Layer 3 of a small transformer language model trained on English Wikipedia (17 layers, counted from 0, width 128). Numbers have three digits each and are written without spaces.
A neuron adds its activation times its output weights to the MLP's output. To switch it off is to set its activation to zero at one token and run the rest of the model.
A neuron's activation on a vector x is GELU(weights . x + bias), where the dot is the dot product.

Input weights of the MLP neurons that the questions are about. A number n stands for (n - 500) times 0.00089.
n8 (bias -0.117): 512353582465579625366517782304290695340359467538532330475871748338483418658385462754312356515504280466380798541368492645374564530349181439398534427539425483521342520423639308323345686479259428416619508434647513698516532389512597243380487492626500479673521496695538674470380158387437620308602516504688655682659361481299485461335460671704500559683305559598540648586361679690429666550528
n30 (bias -0.127): 628660530025364479592678509233704718512529603474454533508704421463732596504627335436559606464543735724475553359640629464445706584302434508500465405353397535201526268462949399288327402544407409539471422606557448332472562449487461231590569235625496443796413385697491526373290487569545445331334554590686560438531335473451610419585627513442466605421598621157120644310704617696598713465402
n87 (bias -0.053): 422525420578410431567643722672315623849673520347316542436545634496431356559423611543686360339312472339391442351620409622551356309294770413492435578549508496554226428433542343536463635438676633537465704604473350623481574460247635353480545436590304401463323722595459525766508496341393452568450535658622423626792400603492719565511360500660350619384513287654347453384676701078383471557573
n91 (bias -0.080): 477246477597680437327496594489392589474454749540630316578452475691638533124659432445426523324568767464413360563528656433469705585826535407399620617390567496415646418771380524390424477541256569572405380375361464368526332480359380418559599574516753528424605390488484593564614290484620163500545692515592492549500582475496584515328432571557338484342232630600590211524608670846449643544598
n107 (bias -0.188): 504428605525628481622552176701640533691667430396572434742242619350324422783735364272518299500477600642513818551538583509813349386736361436259565449255500509510675382545451666399677711257535308421531481344425361633382572578449476400750426450533415693627406581441604391563527110327478463683356410443603355192352783517377607351386553249344699792495495749527315126109533505597560542383677
n225 (bias -0.108): 472639438518287454341653505255480547492516471500350404479610753520174426723448720576422661636441455457576612313321583472557568431233297147673690365558421419247258508414461620633437265491234464521584694682488374600413423463687475541446454389449512547492534483480589466666746789487377541606543716396702496356418620275350600413409649420568575547517622539369473729603432786467671727138392
n304 (bias -0.064): 244582484350434314597391522715492214438568372644761236524404379304426581528555622473524570343767456576754520529677391543435771746419392606427404538435541327496389459767448568430467433275465528429587763578638280516555336504496471634834533484529516605538677534371471487530436570625645549473840391173475317362517582523547572551508429521536355487386315399726603214479303799529409620771441
n383 (bias -0.111): 677714527052698644367882349441300583752545500456474382561622507437383449666634386513633435572425576464336608550337478699454339548538553450439633475663535476432597519698467655677379615480577643571634669608307594326361699435407417531667262328680432587516544432492528619451545590574441454438368197507582661249504504344772636393555526633376395401349342592515534388456398413632461430367426
n405 (bias -0.143): 319391608588579653666412566327449678418466242273597550448416472558386341364296363477594461379253295464492379370420566236568429688500508702491755536305474580473422517316605518617636708639326142615571703370363404537204644336656491423404321728724602496584740622645766464704378369416396513451731517350491350368631444405496572682372462513597928691518327360696618575159478730539600492579513
n438 (bias -0.133): 719562504718370493627511524560612523650608664287457373361444718518392632536564590647394427648297449584739440371663612430547546408569298365453474274490311379385756471318554390544594631599535493519454357577535548585689414474467213339637682434373251674251458408507455436333342571429405485409447641475463212678473482666518544511560439463529623606660326497605464371469598308600533517347713
n480 (bias -0.087): 545579688734639382620701482488389440313422716612471536471384465608445563315532470708471446445538533318524548395690329524521528474770541679247168695500652612713715525459664439412440713613628692398476398809472178536400365605412200421483187429500639603483577461661393651530154419628416508341604331371304415531365338616564551532480618186227593315578597476628208703522509578424618672581431
n495 (bias -0.058): 391476362306389384557469483537572500507470430448380596592527482533694438508467571359416312784430496405660385338603369419303351436542741546435711493543628737424407530659455397504398382580320485422674610688434687456693639389573248622380337496586470642488417588799689492594687516598585535245478474482332414814692313525346422405438254473690562563341645314625475545456579621295585549278752
n498 (bias -0.145): 534750400556560720325456604753636393430636627643568396690287419525531541683542384495698452419620247289479450417885562629530462531517479793543407310447579567378360440569647253708332442261417728296601602287400566822260538431544277530417610517443385602580603527620714415437652351191492513446409231671275182418505517604429298600670837355361614375478431537581590492405340457836662560496563

Output weights of the MLP neurons that the questions are about. A number n stands for (n - 500) times 0.00038.
n8: 677463408076347500645340586623478169246256486335571488449217458750527374443381597601449558468344491676373666570335587521250495203722482408573595420599633500825731687630700479402256500350361600461551646705630270757500554430621748337378396450567357241264394281534535704653615556698370666641410495650420702403623399587449392587426616771531482142482469705500320780409400587545704418444538
n30: 496464513655345353629380447583504342659509550599369496641435628398430395389621491626336413602683556385219334496255708537382345526265658491622549516588600491639500397706426264482504513694547590333429660224576367829316341230694973670449408734491273600399280495455731695650465220306534465690787241479587567445539504688450428666202575414526303496536487450650862344449445509429652407471750
n87: 572724303314312440722438491565265395232814651393654572547446320782445623394631243216674450417523265546590482695764549684245753487578267509936395654304289487572413374505391448576316311634593767292282666370531656603447416384331408737540460439473527236544262466414424505305365703710553514680710439304446617410402482606608509547561523371460514527630600665314807706496283438518694325500457
n91: 602566465658492516707693731492425157356543442561214667384449444557344412643524618561618492399603558565681570395556392864607462473427820558554408642628366336567389480361587338575403635394566496430607405382469399622282781457480444557640292590448277459725336513447621516443370744447539715429346413408449463500387539535496311283553440605304695630610671542360569758481469282314639508255402
n107: 300334568663472458420442369583560518467361805769532260481427639580574431670486605434447472365440572477605563190260200439739317437243722315482585504477760613816654387537413678664304598686867199550394400767411709463248453690431202699568572472574505753597789338517162444333664370453482371454624347244495576333808495513410375514357731545473606459410656390417244371545599302449560669575710
n225: 520538532414430662430466508469593369399627508684581519407435608550574357354363254412668529282516560446238472719655603588394526671442631380676508511398238217616449383524557589164628555645544663309523625413634574456540318604525442541672600358508634470422517561585424616310468468349437227762543572430625638580284496301210267701517377608472883585692573270337473795433738297624561388602508
n304: 706250353547650569522747491609305743346417500382564666350403697699658231369614293688529509560330346487568446359491616520641304246668513471823595564423597542513708579372547419549655690256554325602818319439195763466433429379346349505558486592351457624349548446411117414398416537465619474382566566320736574518487600355583541496570466487571675332801373561180532592347579496478623552533670
n383: 406347496534369702543380364496424481765225496738618472678644334516366259488349591304427630473588515558666210656641530543484619272508634571702592729462583481512365582416641475576512396353470564550493402267249531545728656706381350453380402480469416417533441541633276159525372507582563515353456726639617535674384680474429389594449408253617527526582587719620633484544448537539401484401547
n405: 682486344679509531580486380558504373550436559365356647541639446259636852606483548675550592473601457340388650432382474285227599444531408461534618669645756581343768424469378322569238504591381696419563617344627504387676455509513248655496797293579176150592784663546333509153362636870759636448466632416565459409268681564622547459545592281543276387321565609533409401318273389340574589647400
n438: 398369680579231407403500516284298612467508339500682459339398594565576500462248630382439464508433488556414422407357542586525428465577380543378441489400551481588451663611393275517754619140581782574443469257415524386609393434680504500496624647389528496793353606387508484564198681439512408508366788351744557558172418597426689647783536484531619649630393367409678496319504593653472730687534
n480: 512565430400591600305463679284672795374588334452410420468733496337539500604477597395496433361664577750333466485088382504524656607329685450594765415551407496430312560488543411447476466434435471397466418324546718500577340554642702339404788669465504370508371329452627524399736576480473382798406630492535415537616412454597504750383469665581461624456355429850598496549703557329266400319493
n495: 488504476343397558359474611523524264508365631329439576483617573343520263487496371417777358479155536673450425579439528573158705576776500611496470481516669508577621629500593692373694614484445515691613532442264845484532492396639221477317197408797581559383412704427289669655745425483307268279763787504420521614488524421408603400445439596572480512550439189566518403484599572517419463547361
n498: 550581559485519434481655832474417509529630357604968543505185152617763449549527710623381564547385343276465487496449406552710614338365653284221398409357541635388720307693303509389505187532419539359346587603362528500302419631523719551270408448389711333571566456570509598610314138339469394413553810496350628768423880419742478727438505649336532454703555614391475595611522716509097664389526

Each question names a token from some text and the token that comes next. It shows the vector x that enters the MLP there. A number n stands for (n - 500) times 0.0086.

Then comes g, the gradient of the next token's log-probability with respect to the MLP's output, scaled to length 1. A neuron's effect is roughly proportional to its activation times (output weights . g). A number n stands for (n - 500) times 0.00078.

" sign", then "ing"
x: 635548473487390326464580574567723530496395728415602589678487439673465288425369588359422384618573361476463446550400475526340507500473408543513421618502441586464639621452600540642564442433474388247420648283439455554563513322438594490578379525557408438654314275433447564420703726760462531628709652554399567459459463506328308543439605572593557482546629480370507668466538483525400310442498
g: 480493316638571617330575563557723627598435572550537296625638511572590581361428584555592443314411469387434681506552510578446295614347676402466482503578509415616511471377577253516421517556542568427620513383699263499647507482589445528799529435444694595298616490465266618523472567453351439503410532642210536393627513590518400448415351560760592522573325510282546531271424330537407602434595
Switching off which neuron hurts the next token most? n225

"on", then ")"
x: 563344591456359479635485429485530477397396611549619546697452371521486445729643670419555411513545311618436477653484374455353486411559436515428296598576198457390552607469399440659500454524558578400274555360646583473570497340516562568623224578473561407487400605634413619522684537352027594484632576568448645654416668521527332562617605473534546508275458437412534604462496498616363423607581
g: 512656539473444547550517726587631549528553699407516431440543348585615812190622499422306406479602597478597386457524511468458537638403591372502513497524660507422440795663519480661432478474414703476594425516461403308362452387431493394293435489650435611489580559462498644732468422515527464188497721302631525524321476546478329491361465523426271439534379617556623538508643452345367616611286
Switching off which neuron hurts the next token most? n498

" Region", then "al"
x: 618484621528403475630600398604481525323394730305623438635463371403456330480375536394472587532508398448423363580478452574366451509543531527547593587520511467314552516447553509556559432607586453329616668358320536560537494292361496462576246497573398558678346528433280464457654620607342551644581701641589601578546430646485280463680404465584553364292597503467760721471639462561380218652580
g: 507471381345328546643845501604482369294467567444561606379608370444430506437467473631440584428543559488584425418421572474390597416552411775631557570349615569482727495317336573376411627468623567420502496647567408322429475434455360577493507629497339618749472424422500501242571490310525585360696668554617567566606568452568664639305609502338413416533547525570301381352511754273449478540636
Switching off which neuron hurts the next token most? n495

"und", then " I"
x: 658440504434252402628430592575645490361352547450598616544503359489444258495511640256506530491586319525473461595606453514522413560467411422419551518493457604496711462454466522538611318444477499400393339418543444409560546436443499431679263525547603368717381459447425485481671680546312385753699570447579620591396383547394400591680577623563453573376724561395736815369712376526340426571416
g: 515585438244264590480347428515331497502636547581389433625648588361507617602586351432630447393422497392578383501588548553307540275557713498437528370415367484657538496508509463278377534688490518508347574572481683652503698506527738490561463372581461179342546715330495460483406379649645369666456402496587516637571617527541610481377506367640665645394599446549526555373402403616738530394335
Switching off which neuron hurts the next token most? n30

"ly", then " re"
x: 573532719535407496653575467586543586446555579351645352573454459422474503587466648414428499599606311504294356714392467345504544585595542354322455521566339548610578538331516415493595402309577513404332488356500494564546415352440546436762386522563502308457436555258228617552702552436443458607624568478493506398408514640450336756568637520802513567495589638417633588387648324491350372645465
g: 539625623544190319437507460530460512582550736433533422576768382447292616506314670305604486467489760466436582313425595565370455575608749517589486617355484533626461503578507436337499589674548463446375422718556516270545428645603548371488589558564410459520479518352309628333285538198651546532521456475399467545498622380549591449351529544442600565349417644465360686289578549576505470504600
Switching off which neuron hurts the next token most? n107

" of", then " E"
x: 646496677505470512620561432569461589397457517421566401680339488473620351623530555286477570543688389287357313632417384502389469573666500401413468540560401550575641597505604390460629390342436614167392514513339314469496558465478474559539407516659582431537390583507561567324559502575268531658608585529470597461342549602555400598635554365668533484475571625509646596499503230588483263637582
g: 460414418623605513658397611563466574396567378366337301623618494627356575518548605468563651526483562527404443459669615600463390411448545541500456377554343499636368502733561478491508769481380452351658622666584518286644591642519522433374654398591553550383626731537418493467562584467246644396513601409617510586202670600296478629468285464320317592445516368657442494348330433360620399517334
Which neuron, switched off, raises the next token's probability most? n498

" Royal", then " An"
x: 608567681414526493594641451531392514305414578404531471600551339619447338427481575405360561602475308474473284672512499551438461481597394405456533575638624500408538326408524470701633369485549390209371502460421523545581625335409548461696219482625421432632403524504316604584515668583277542581593574594431603471475572614565328518592696513569504453487607672364779652487506476523244287627417
g: 653543646345437589513596535438461639380416384556499573545572610406271542508479483331657493392396623389553526671576509395487672508624606566662573434547541499539462582490619421399514642459735396644357556272347693446403554703245468593358348382486510551481311496356632447476722549338489630395520655611584287499520479548542414530287334563769535325466449578522608406377486708254448283523548
Switching off which neuron hurts the next token most? n383

" ", then "und"
x: 680390570249429462636503481635636474317414572353650500569409501406539383559426532388486478634492451423457347578351523567400545601654364439414392524460436527488588647509624457437586396343516598245394483435420463665477383399543550359570347520480464331557283516536336591469472617620308524630668644571541644418504546665573427646501584550683474541587555522447714727531509418642411368536568
g: 253537669431390417440402561415499510545473602514441471361504408487588538539537471537360701416486357453362556608460602491626455425536429745700630482458656358568476560497616470243315530331396532513661503643636433363599378597310392451467399561709577493720392503440733533717596519458796510397579493491505643484500520389471206589676419501278280610438408474533400569619589481736429515297450
Switching off which neuron hurts the next token most? n8

"ations", then " for"
x: 698346546439423373591499456478549584323441635303621529566432365476490399463556674489531602614595401459277368714521512493372689679675439557412428527562286603357586605442454642578625452508612513493469453289494403555485467398464505417626403494556494430568322521395202640516597596512486515505481571541553538468295571552443189548681371441734553393533641570415530610409593415616255340686733
g: 673441395573574581521496404519531457485386362304317507554437337651441503577615475680582447379659533386431448514508644733323419376534510513548423528243457378359514351492414642428640619565570687797521575668563547563542572436439392473391309372561413560474527545621541697430640566448322520266347506486290632734254466365594616371317600513605567616534477711512486463574596468289562678509373
Switching off which neuron hurts the next token most? n91

"y", then "e"
x: 675495617421384557608524639582486539521566521380660531606424352429522263416522647291514410475544395435491532685459435494422623407607610386488479573380465536541663402273528582445532403372523552422244351438503411563539374225352406336748450330577445373574378666382321659569676487552395603592694512466551742371412498744516385677581713502665388507457588531488614638419702392399367514584536
g: 678369488414371497619389622382569792740583342337574588523466436408494381554464306475512305599521593503749440428599361442652673668533497706618593473426418550591491642504663463538443476514374504488361580317519201592230288460564436479200547444520531570510462530418584519580385391663500389611391465399529583456470568566524416365453374509579541523401649403306682546562744605627585427371587
Which neuron, switched off, raises the next token's probability most? n107

"é", then "ni"
x: 902404496494466567664463699504511552383463543574532622590330488514525313360560599276382525454452521482380462667557364395480615570460558395438545635619440394468605490391322418622692528386544455454359334519406471592615295414500408519661328441539411476459449473536530582401694561383232556573651521589405454400434476849603379604633500641561494382605436405310728669538577562556376367567558
g: 825555480396416578565475335406496409583551406501539631437497531193563487499417336700532603514475557519459368525511441282549561408562565653628539453463396421562580523434563358546486450423397453590441398643320425654452542431361642467527465409557503544214615582550540697562355430565767610407401601503319485354463758337678758720664667596394437434525596390527605324604320486601466286421453
Which neuron, switched off, raises the next token's probability most? n438